Layer 6 of a small transformer language model trained on English Wikipedia (10 layers, counted from 0, width 96).
A neuron adds its activation times its output weights to the MLP's output. To switch it off is to set its activation to zero at one token and run the rest of the model.

Output weights of the MLP neurons that the questions are about. A number n stands for (n - 500) times 0.00058.
n7: 479 707 625 609 359 340 582 459 654 813 396 669 255 511 296 527 431 267 533 332 541 601 488 411 593 273 435 533 580 514 543 445 320 431 508 412 366 332 532 622 465 550 373 451 346 307 493 539 354 486 339 215 349 242 480 422 616 350 353 511 691 244 732 548 574 505 563 413 344 446 349 563 702 518 388 879 232 538 482 517 461 646 492 470 456 260 471 503 420 438 606 542 390 759 564 515
n38: 464 532 398 505 536 643 187 336 543 544 299 618 301 460 391 587 379 607 483 468 414 612 722 297 341 514 598 559 586 365 611 569 597 545 390 610 526 453 367 584 314 543 662 485 522 533 415 441 288 611 573 590 326 390 655 410 426 343 388 521 499 390 772 666 548 592 420 598 568 446 464 491 569 319 490 323 379 306 438 410 570 407 648 591 528 448 587 635 549 533 643 490 470 654 549 423
n67: 470 414 597 493 459 691 476 490 434 381 544 573 651 461 531 610 466 531 370 633 528 518 567 507 458 345 454 491 596 478 418 324 490 474 610 276 537 510 599 678 697 492 601 565 641 683 559 540 372 542 506 440 291 541 387 474 569 448 397 549 570 210 579 367 610 517 488 602 477 378 716 478 439 562 277 661 514 635 405 549 352 503 453 464 295 507 512 491 662 663 549 449 546 552 299 437
n74: 476 562 423 703 557 451 238 611 609 577 419 351 504 542 412 486 409 455 670 356 409 556 581 619 310 449 500 381 488 608 490 528 428 475 376 536 367 613 668 456 571 508 530 502 489 432 588 434 732 509 620 608 514 441 603 418 482 629 686 347 468 391 367 523 445 354 597 449 550 429 523 813 530 481 978 417 645 512 698 708 478 429 397 478 674 651 389 500 450 456 457 577 613 431 433 611
n98: 426 414 534 172 502 602 700 393 669 551 531 500 467 434 703 668 550 542 620 638 590 650 551 390 438 473 431 410 569 506 196 449 432 397 496 561 489 605 296 502 381 497 526 622 477 477 538 538 407 472 613 633 217 476 584 374 419 577 404 426 442 476 423 546 714 320 586 494 590 485 641 687 587 382 387 541 341 368 580 535 387 337 650 492 626 515 459 465 563 454 364 667 581 656 414 140
n129: 757 798 465 360 411 401 630 476 407 396 649 530 394 517 471 529 569 637 373 725 626 559 578 199 639 650 449 425 493 522 447 493 603 597 315 388 587 730 426 546 285 600 544 665 735 572 665 603 448 718 495 450 556 780 646 375 371 373 434 322 362 456 665 431 244 450 473 408 628 616 531 295 561 723 195 508 312 503 649 338 675 283 440 437 482 728 399 399 326 492 759 695 601 621 802 536
n132: 396 275 388 418 392 571 441 570 501 521 320 350 668 415 460 483 403 563 294 727 473 433 678 642 483 504 304 630 383 615 540 259 448 397 398 499 363 522 389 503 583 484 480 391 344 629 490 615 454 447 469 490 461 531 612 386 580 436 381 416 506 465 515 274 526 559 434 571 481 589 522 366 477 571 192 539 621 552 512 375 453 394 427 480 372 472 423 283 603 373 430 477 554 751 369 430
n133: 395 760 624 634 523 649 236 587 623 542 513 366 399 537 307 663 644 557 518 479 366 331 674 471 609 525 473 546 600 298 371 336 620 614 461 363 537 462 595 400 488 719 535 710 549 791 621 542 629 447 429 535 244 617 478 519 512 406 458 419 641 507 778 422 453 430 672 606 436 651 481 476 826 834 659 667 251 597 644 578 378 558 528 485 612 584 537 452 529 502 721 486 580 623 479 550
n175: 600 562 617 550 459 337 339 575 546 496 645 554 379 549 519 611 547 462 619 227 554 512 518 481 501 543 558 525 733 461 527 582 378 404 459 458 499 478 650 346 501 474 626 671 673 311 577 503 489 537 481 695 694 532 558 554 469 359 672 580 414 361 420 621 380 377 547 414 603 423 551 498 580 395 573 527 343 557 733 584 657 529 352 460 551 533 450 510 300 207 598 294 468 360 676 534
n199: 653 402 566 544 620 542 304 501 572 590 644 503 591 423 591 656 506 527 907 501 486 336 466 615 550 613 523 628 389 468 471 607 302 371 523 443 465 340 532 535 442 731 380 534 562 420 351 600 730 359 492 484 793 445 493 453 398 444 672 523 456 508 622 574 592 271 593 480 339 400 418 428 688 463 437 399 518 548 634 577 440 561 341 398 405 693 474 577 586 230 420 552 398 235 391 721
n207: 495 584 360 291 366 434 507 625 584 550 254 394 472 390 275 410 457 577 597 447 404 333 614 741 376 339 515 436 563 561 530 411 471 543 579 503 447 486 411 380 622 495 548 580 625 561 601 580 701 524 648 501 644 612 579 426 701 482 696 641 760 567 589 482 596 544 653 524 506 195 499 354 306 544 645 669 376 525 517 468 401 514 607 616 441 391 501 421 486 573 377 521 371 605 282 392
n209: 687 544 553 744 544 479 414 398 589 529 589 542 540 518 473 400 586 516 768 165 511 526 446 567 769 745 675 455 402 459 589 596 673 336 484 648 536 523 600 394 407 536 517 464 611 360 441 357 493 571 586 581 550 352 574 463 306 598 613 501 350 673 509 662 500 417 442 442 574 434 572 463 618 449 668 470 546 411 456 417 638 608 484 556 602 650 467 520 522 471 413 573 544 343 673 509
n217: 387 642 569 435 417 495 444 396 559 364 510 423 466 504 539 703 530 487 266 667 540 518 543 494 484 464 507 353 392 578 481 521 540 528 615 533 505 391 397 591 630 426 534 422 528 565 511 606 297 513 579 539 439 446 432 602 614 527 422 423 559 471 417 535 605 667 591 623 613 452 524 453 281 467 51 569 514 633 379 579 604 361 457 451 411 524 562 427 614 517 598 573 597 571 475 408
n232: 284 426 739 472 504 704 480 767 573 725 581 237 682 396 628 593 528 460 544 410 547 615 445 663 456 819 799 634 238 445 569 331 505 420 647 432 148 399 561 380 464 605 428 517 604 518 445 452 490 456 448 584 563 544 521 570 541 261 460 165 602 575 672 699 463 570 427 475 837 411 634 423 674 329 365 498 632 304 414 752 284 541 491 557 473 198 522 640 375 584 439 312 623 284 617 502
n233: 490 675 619 664 327 698 521 519 747 390 318 437 303 695 452 478 523 553 452 547 467 512 541 425 426 558 488 521 302 551 477 371 463 315 531 454 434 620 741 411 612 501 714 372 494 596 448 619 321 403 205 593 690 467 544 501 687 577 367 502 522 474 256 488 487 560 635 448 504 629 403 633 693 553 448 519 394 580 522 599 305 586 496 526 335 645 328 493 418 306 443 699 508 345 499 573
n240: 561 603 572 414 764 330 289 465 481 478 369 426 435 508 475 466 338 438 701 392 439 620 570 419 489 546 546 435 482 364 555 527 382 562 379 553 562 415 464 331 485 440 601 604 537 424 457 468 697 489 675 736 429 570 576 494 405 498 515 434 508 595 684 539 519 333 455 551 515 532 490 486 648 432 867 386 375 449 478 604 553 500 514 538 663 515 616 596 471 397 401 348 627 468 456 481

Each question names a token from some text and the token that comes next. It shows the activations a of the neurons there, in the order above. A number n stands for (n - 500) times 0.03.

Then comes g, the gradient of the next token's log-probability with respect to the MLP's output, scaled to length 1. A neuron's effect is roughly proportional to its activation times (output weights . g). A number n stands for (n - 500) times 0.00083.

"M ", then "Entertainment"
a: 503 732 503 500 493 495 486 491 529 497 510 500 531 498 500 503
g: 601 468 315 851 472 381 685 498 317 411 340 621 576 464 794 361 270 540 210 516 449 523 321 415 492 431 444 571 660 566 419 299 539 701 569 422 377 246 554 282 396 471 566 265 519 699 428 533 696 514 574 300 713 430 530 488 549 414 318 317 523 565 461 573 508 521 337 512 596 431 323 550 685 409 416 612 443 434 470 379 512 419 615 492 471 423 568 501 393 570 489 407 449 562 535 356
Which neuron, switched off, lowers the next token's probability most? n38

",", then "80"
a: 497 639 498 501 501 490 500 499 499 502 500 490 501 490 501 502
g: 360 456 767 348 647 475 350 414 517 489 459 565 682 541 698 426 222 447 515 429 214 540 593 705 527 323 613 512 557 353 415 460 448 454 670 526 597 535 450 351 793 514 548 324 431 560 420 618 443 435 648 497 642 270 506 661 467 555 620 591 442 399 433 525 456 594 212 451 514 635 598 449 632 465 449 505 614 617 415 471 514 633 749 644 673 541 593 565 392 514 399 719 531 543 174 481
Which neuron, switched off, lowers the next token's probability most? n129

"with ", then "M"
a: 486 518 494 658 500 505 494 504 515 511 501 507 246 492 500 517
g: 496 262 557 563 531 704 649 566 794 475 497 315 331 457 456 410 488 485 442 615 381 575 391 508 624 276 664 605 630 559 362 473 726 404 653 412 488 728 472 204 610 553 536 572 551 367 489 557 535 411 525 549 526 419 582 478 395 369 502 562 744 476 468 601 556 410 484 358 484 704 480 585 836 503 366 544 472 520 562 549 472 584 282 406 484 640 597 380 424 443 429 215 249 717 585 377
Which neuron, switched off, lowers the next token's probability most? n217

"Rand", then "ers "
a: 497 616 498 499 533 500 500 505 501 500 498 500 502 534 495 563
g: 382 648 640 459 620 610 436 497 418 498 594 597 400 344 511 427 734 550 581 486 638 383 476 733 508 439 500 620 628 401 540 299 444 558 296 182 300 562 525 414 353 500 655 699 537 619 271 507 549 548 317 459 476 415 573 412 702 510 581 452 516 364 420 790 724 463 504 327 433 408 319 541 644 618 507 446 454 599 403 491 517 576 544 246 560 379 401 627 471 674 484 391 455 575 197 698
Which neuron, switched off, lowers the next token's probability most? n232

"=== ", then "202"
a: 499 549 502 607 495 498 496 499 502 496 495 505 420 501 499 508
g: 485 479 597 471 550 518 429 461 708 551 598 467 244 551 487 506 350 391 330 693 676 706 311 546 321 542 659 466 341 636 513 485 445 514 326 588 584 442 599 367 446 508 737 575 424 304 542 626 343 446 450 395 590 501 495 516 823 463 538 484 521 357 363 308 698 394 624 562 600 707 513 509 488 450 588 254 588 702 615 436 241 441 386 521 598 575 489 318 514 462 517 416 423 218 286 637
Which neuron, switched off, lowers the next token's probability most? n74

"æ", then "l"
a: 500 708 502 506 507 504 501 417 501 514 499 502 507 504 507 538
g: 688 433 625 673 478 485 624 552 324 322 536 749 555 429 475 466 417 499 575 541 429 454 206 379 606 399 672 353 345 507 375 410 643 272 532 630 586 467 517 422 577 498 542 445 525 588 517 467 672 567 522 303 295 522 281 346 796 457 565 486 550 448 473 651 612 429 331 464 488 602 396 431 341 387 706 629 482 355 562 351 410 186 482 520 546 634 267 684 539 321 545 531 592 556 425 289
Which neuron, switched off, lowers the next token's probability most? n133

"the ", then "company"
a: 493 513 484 647 494 514 489 507 442 502 498 500 138 494 484 513
g: 620 605 466 542 820 720 569 349 521 481 575 363 422 494 733 410 518 432 555 426 247 490 487 440 675 429 468 536 479 501 460 661 614 322 621 305 696 364 439 464 403 277 353 577 592 449 442 543 611 528 423 483 591 507 335 637 389 400 514 533 593 345 540 731 429 776 558 557 736 602 510 711 440 515 492 534 318 386 302 491 362 560 371 506 525 625 628 728 442 437 423 494 677 557 201 582
Which neuron, switched off, lowers the next token's probability most? n132

"the ", then "exp"
a: 502 520 485 662 500 533 487 507 435 501 496 499 198 500 487 510
g: 400 522 426 678 420 479 366 468 434 564 542 632 620 414 381 464 329 566 476 454 525 417 675 473 764 668 524 475 223 441 420 702 473 215 546 645 405 386 378 614 726 353 450 769 741 479 386 286 536 351 280 398 471 593 592 681 521 264 457 477 531 718 684 441 356 530 416 506 558 531 470 341 442 571 597 481 408 545 377 450 698 338 593 370 471 487 626 651 465 473 388 674 443 530 460 337
Which neuron, switched off, raises the next token's probability most? n74

"\n", then "| "
a: 494 499 501 800 496 490 496 504 507 502 503 500 32 502 496 506
g: 722 640 652 698 492 494 505 762 577 614 458 520 642 610 451 345 423 635 638 452 668 525 448 415 367 619 325 561 485 537 433 342 455 340 616 516 346 511 565 337 507 510 433 693 449 865 698 506 573 400 392 275 356 568 417 480 562 701 665 555 378 604 574 373 382 357 442 508 427 670 474 554 450 582 558 463 454 512 740 630 457 359 407 456 571 397 502 287 247 562 466 658 648 726 404 406
Which neuron, switched off, lowers the next token's probability most? n217

"| ", then "Ver"
a: 499 663 502 516 500 501 528 507 489 514 547 452 426 513 502 500
g: 435 181 564 662 369 650 714 624 389 490 736 627 619 382 417 526 248 340 460 614 347 603 673 320 476 374 480 329 493 519 555 414 494 481 456 347 526 642 535 506 461 474 549 351 592 391 677 620 666 399 447 496 621 567 415 457 447 581 511 515 597 392 612 629 588 523 306 427 603 509 570 694 264 367 640 461 631 485 635 392 665 635 649 417 514 385 717 445 399 452 543 515 467 661 532 125
Which two neurons, each switched off alone, lower its probability most, in order? n209, n217

"| ", then "Right "
a: 496 678 499 506 491 506 499 505 492 524 530 449 421 513 503 504
g: 446 548 507 616 509 278 630 720 475 480 569 356 707 455 440 593 551 659 571 357 357 410 586 280 541 618 496 418 489 429 369 283 323 734 791 353 410 430 363 510 529 602 354 427 633 412 597 376 582 670 461 354 373 642 670 551 273 489 416 494 578 659 570 533 480 459 443 592 372 468 441 529 525 618 432 462 327 493 431 468 520 490 394 444 551 433 408 651 714 851 745 464 438 592 750 359
Which neuron, switched off, raises the next token's probability most? n199

"oy", then "u "
a: 488 750 499 504 501 497 529 493 495 498 500 500 545 502 497 567
g: 573 576 431 521 713 617 476 436 524 627 577 569 382 487 632 432 714 613 538 529 380 463 405 695 564 402 404 659 553 491 539 398 514 827 348 567 377 367 313 695 527 412 365 593 376 266 351 431 558 602 592 587 423 258 369 315 693 415 346 463 463 288 403 443 483 421 532 624 548 429 534 584 379 709 548 447 526 454 509 335 589 395 236 605 473 501 158 342 340 565 630 378 629 552 493 638
Which neuron, switched off, raises the next token's probability most? n240

"signed ", then "a "
a: 500 576 500 503 500 503 521 505 517 506 516 477 460 482 499 509
g: 299 540 430 599 384 381 364 297 327 471 394 508 699 521 529 458 748 357 503 516 460 510 470 786 411 590 469 408 400 316 639 507 407 534 430 513 531 582 569 563 348 367 392 578 473 586 643 369 525 472 380 518 591 403 391 296 746 556 653 575 642 545 205 786 582 419 588 353 594 233 468 430 396 442 486 734 468 483 615 494 315 662 421 292 600 376 528 503 515 661 423 755 410 575 458 513
Which neuron, switched off, lowers the next token's probability most? n207

"new ", then "group "
a: 497 569 489 508 501 426 493 508 514 505 500 497 427 497 492 510
g: 510 650 519 480 384 270 626 567 501 483 482 566 507 527 406 342 564 650 443 611 512 467 488 466 643 420 416 327 483 488 396 648 383 635 638 562 389 693 162 485 386 564 602 525 566 564 503 520 572 461 625 504 603 438 555 469 700 654 477 461 456 645 532 230 251 564 553 473 546 511 392 721 752 113 580 459 355 462 624 613 241 481 313 507 589 499 282 321 358 605 430 334 524 400 653 599
Which neuron, switched off, raises the next token's probability most? n129

"B", then "P"
a: 498 589 535 491 533 501 499 493 500 506 482 502 503 490 490 541
g: 563 491 757 395 499 545 308 756 660 456 553 393 351 440 449 493 530 621 792 484 608 434 501 543 541 368 587 531 355 675 300 558 524 595 744 433 409 388 339 285 635 571 414 514 554 454 433 709 461 483 493 772 716 619 725 331 378 382 404 522 602 372 650 503 452 425 423 468 409 595 513 479 660 553 498 611 485 454 602 752 333 370 520 337 608 641 620 568 518 496 393 258 398 574 307 564
Which neuron, switched off, lowers the next token's probability most? n240

"| ", then "A"
a: 493 585 501 536 499 501 500 505 500 510 501 500 407 502 500 510
g: 422 362 466 507 152 501 595 654 363 473 485 531 524 378 316 489 366 596 438 537 363 593 445 515 633 501 517 644 603 388 409 595 422 403 537 445 449 786 346 373 410 464 478 485 475 572 368 439 727 362 659 655 712 481 410 586 504 582 558 690 536 521 693 803 658 528 368 472 494 428 579 548 450 331 685 690 528 533 564 471 570 521 676 443 558 351 526 526 662 503 429 439 532 939 727 408
Which neuron, switched off, lowers the next token's probability most? n217

"ad", then "ora "
a: 491 610 517 501 500 494 637 502 494 489 509 500 479 462 511 482
g: 434 664 454 307 653 325 704 409 497 364 597 552 390 350 331 538 441 685 558 507 398 378 558 553 474 507 263 384 710 519 266 416 431 495 497 690 379 533 385 549 732 395 584 557 520 661 502 703 548 498 535 340 395 614 520 516 482 587 216 565 511 445 412 585 656 651 464 536 741 450 399 534 595 479 456 605 382 260 806 442 748 471 574 393 557 365 415 613 470 430 507 337 560 699 393 320
Which neuron, switched off, lowers the next token's probability most? n132

"| ", then "R"
a: 494 567 499 515 500 500 499 505 500 506 500 501 427 500 500 507
g: 742 482 462 482 300 394 685 712 380 727 425 517 520 388 474 415 424 531 504 455 463 606 430 603 757 383 581 724 567 392 339 418 493 393 649 557 333 586 359 347 308 503 440 413 636 608 289 336 662 544 556 599 636 456 431 434 312 605 536 453 506 488 599 695 540 432 304 398 603 611 552 385 398 257 583 788 502 589 572 585 499 463 460 645 455 426 381 566 472 440 431 470 506 921 480 492
Which neuron, switched off, lowers the next token's probability most? n217

"| ", then "Sil"
a: 492 592 499 529 498 501 500 505 499 506 501 500 406 502 500 508
g: 608 433 573 407 341 270 597 490 438 662 547 386 475 591 534 641 494 520 410 467 511 549 475 366 707 386 407 483 658 396 264 362 627 317 462 459 482 373 398 582 473 433 504 393 555 541 504 400 756 526 582 411 545 600 472 559 472 358 496 521 625 418 476 676 823 431 268 416 640 472 524 752 494 343 489 596 264 287 748 759 642 334 573 546 426 446 504 562 482 546 622 413 491 744 638 229
Which neuron, switched off, raises the next token's probability most? n217

"p", then "-"
a: 500 614 517 501 502 511 498 508 501 535 485 497 499 499 486 499
g: 471 568 712 469 557 673 513 649 561 398 539 347 513 468 532 426 381 454 541 462 581 380 613 582 608 545 517 418 323 640 301 546 394 603 704 524 559 538 678 242 590 679 244 597 358 311 505 544 494 342 503 602 581 382 547 506 716 657 476 243 429 585 448 398 478 523 451 532 403 570 245 517 731 530 631 656 546 486 116 590 390 425 535 362 679 430 355 430 682 325 440 381 395 410 614 603
Which neuron, switched off, lowers the next token's probability most? n199

",", then "26"
a: 501 616 500 500 500 481 498 503 501 501 501 494 508 496 499 500
g: 665 228 677 302 470 506 444 454 422 468 425 538 316 473 445 473 202 496 576 684 416 602 481 741 431 449 612 461 315 678 346 354 630 408 636 578 501 542 529 357 499 429 528 428 323 532 551 438 289 582 420 557 404 325 500 578 570 403 540 429 397 392 398 378 660 338 575 425 709 630 717 269 707 526 579 482 755 669 525 369 421 616 665 587 601 502 602 617 321 380 341 491 453 490 324 580
Which neuron, switched off, lowers the next token's probability most? n129

"| ", then " "
a: 499 647 508 494 501 511 498 499 503 504 500 497 414 474 497 494
g: 477 729 437 528 606 340 543 419 493 395 144 595 470 281 595 663 590 321 496 556 501 491 600 513 577 335 577 335 437 488 628 470 580 704 209 527 418 492 342 562 437 711 566 587 463 801 539 364 464 284 578 500 445 554 424 614 337 579 611 562 531 659 447 491 278 660 751 606 614 321 557 549 685 465 448 332 379 325 426 567 463 505 506 452 410 624 592 494 587 564 463 433 456 545 782 358
Which neuron, switched off, raises the next token's probability most? n217

"recru", then "ited "
a: 494 558 507 505 390 498 499 503 501 523 498 492 501 500 487 510
g: 461 504 429 296 612 418 437 372 607 447 497 589 467 303 253 505 419 628 424 586 352 642 526 309 413 280 592 530 329 265 432 462 690 476 591 447 497 651 694 483 425 383 441 462 642 438 553 393 532 472 131 460 721 599 434 626 437 248 426 377 455 761 476 440 459 572 495 663 571 720 539 375 274 480 425 415 396 502 572 651 503 692 493 635 614 302 608 608 379 449 655 452 417 508 663 544
Which neuron, switched off, lowers the next token's probability most? n98

"M", then "C "
a: 507 589 541 499 532 502 505 487 500 506 473 500 505 495 490 534
g: 592 463 517 312 430 479 410 726 664 448 698 518 299 310 554 617 511 648 739 484 589 422 438 480 258 558 535 598 474 683 354 672 377 581 702 205 445 546 481 258 667 704 268 556 445 639 418 590 536 565 546 670 636 400 708 534 490 437 452 471 626 364 663 616 626 424 488 491 330 605 568 387 616 628 509 655 614 532 469 620 340 491 502 421 352 721 652 562 631 591 463 343 540 519 476 601
Which neuron, switched off, lowers the next token's probability most? n67

"in", then "ichi "
a: 507 626 497 507 501 511 498 497 501 500 507 495 575 448 498 521
g: 527 429 488 501 272 281 750 395 194 528 543 491 354 434 619 460 352 612 585 547 485 535 589 641 379 714 464 331 243 433 514 417 430 690 564 418 506 590 371 389 612 467 505 105 326 487 436 574 599 441 711 590 460 547 516 411 549 487 414 506 224 510 592 369 535 514 624 449 766 467 439 280 544 432 410 503 542 387 523 628 334 370 479 358 577 329 502 507 643 442 512 556 318 723 550 550
Which neuron, switched off, lowers the next token's probability most? n217

"Star", then "ship "
a: 502 685 518 491 542 494 500 504 508 497 490 509 503 498 488 548
g: 388 580 643 602 333 543 521 480 682 437 347 221 304 476 484 618 369 473 604 483 504 532 599 438 605 388 309 352 397 706 382 592 376 602 444 363 543 595 477 357 616 445 321 484 660 511 265 438 562 607 497 587 713 422 458 230 412 472 589 787 561 681 499 478 327 576 486 430 681 475 288 536 515 650 582 497 372 473 240 520 320 398 379 545 537 313 361 578 580 473 595 361 462 462 284 298
Which neuron, switched off, lowers the next token's probability most? n240

"| ", then "Natural "
a: 499 649 499 503 501 503 515 508 493 546 548 359 487 486 498 493
g: 577 516 556 363 430 323 590 518 352 398 413 589 434 289 489 546 593 457 631 578 340 464 745 486 529 300 430 571 434 527 616 460 542 283 543 519 525 309 453 625 165 543 650 460 689 566 364 669 540 583 598 399 552 554 434 688 329 459 472 545 662 502 478 509 505 454 432 570 594 101 512 538 386 587 647 362 591 212 640 465 484 388 497 431 434 271 850 599 618 427 429 523 504 687 531 518
Which neuron, switched off, lowers the next token's probability most? n38

"the ", then "CE"
a: 500 521 462 527 500 514 490 502 498 501 497 500 396 501 480 513
g: 420 422 323 497 599 460 592 492 472 375 575 271 430 526 726 582 601 681 583 502 565 578 244 204 548 406 539 596 678 602 333 592 617 273 387 420 475 613 339 274 455 539 563 499 647 466 405 608 480 259 462 366 685 571 656 468 619 466 440 419 566 620 569 521 573 363 624 250 428 294 476 622 451 525 456 439 627 493 478 442 192 264 461 370 310 517 472 511 496 671 412 450 409 312 438 674
Which neuron, switched off, lowers the next token's probability most? n217

"9 ", then "|"
a: 500 728 503 501 494 501 508 500 504 504 502 488 484 506 486 501
g: 537 541 405 791 590 275 403 405 505 627 562 537 700 488 524 583 242 586 458 515 505 424 428 496 616 488 550 471 668 358 418 440 693 593 416 328 303 455 613 405 471 542 662 593 221 446 654 547 297 461 675 582 437 583 607 475 648 600 289 563 504 461 508 405 683 563 543 622 493 696 485 590 491 471 450 575 558 105 331 453 442 515 294 485 584 320 530 717 525 411 729 431 681 585 354 545
Which neuron, switched off, lowers the next token's probability most? n38

"| ", then "J"
a: 500 538 497 510 499 468 492 504 501 484 500 499 456 497 506 506
g: 410 145 710 626 343 686 553 524 608 407 597 490 353 612 529 433 552 403 548 652 320 807 351 618 709 398 469 354 639 582 226 627 499 442 484 564 631 726 446 304 527 592 525 517 373 493 494 365 681 353 640 726 646 568 504 483 581 553 482 525 497 419 369 368 561 439 618 352 713 679 528 518 425 429 570 758 586 520 562 326 607 612 399 378 447 459 443 583 590 471 442 444 506 645 564 370
Which neuron, switched off, lowers the next token's probability most? n129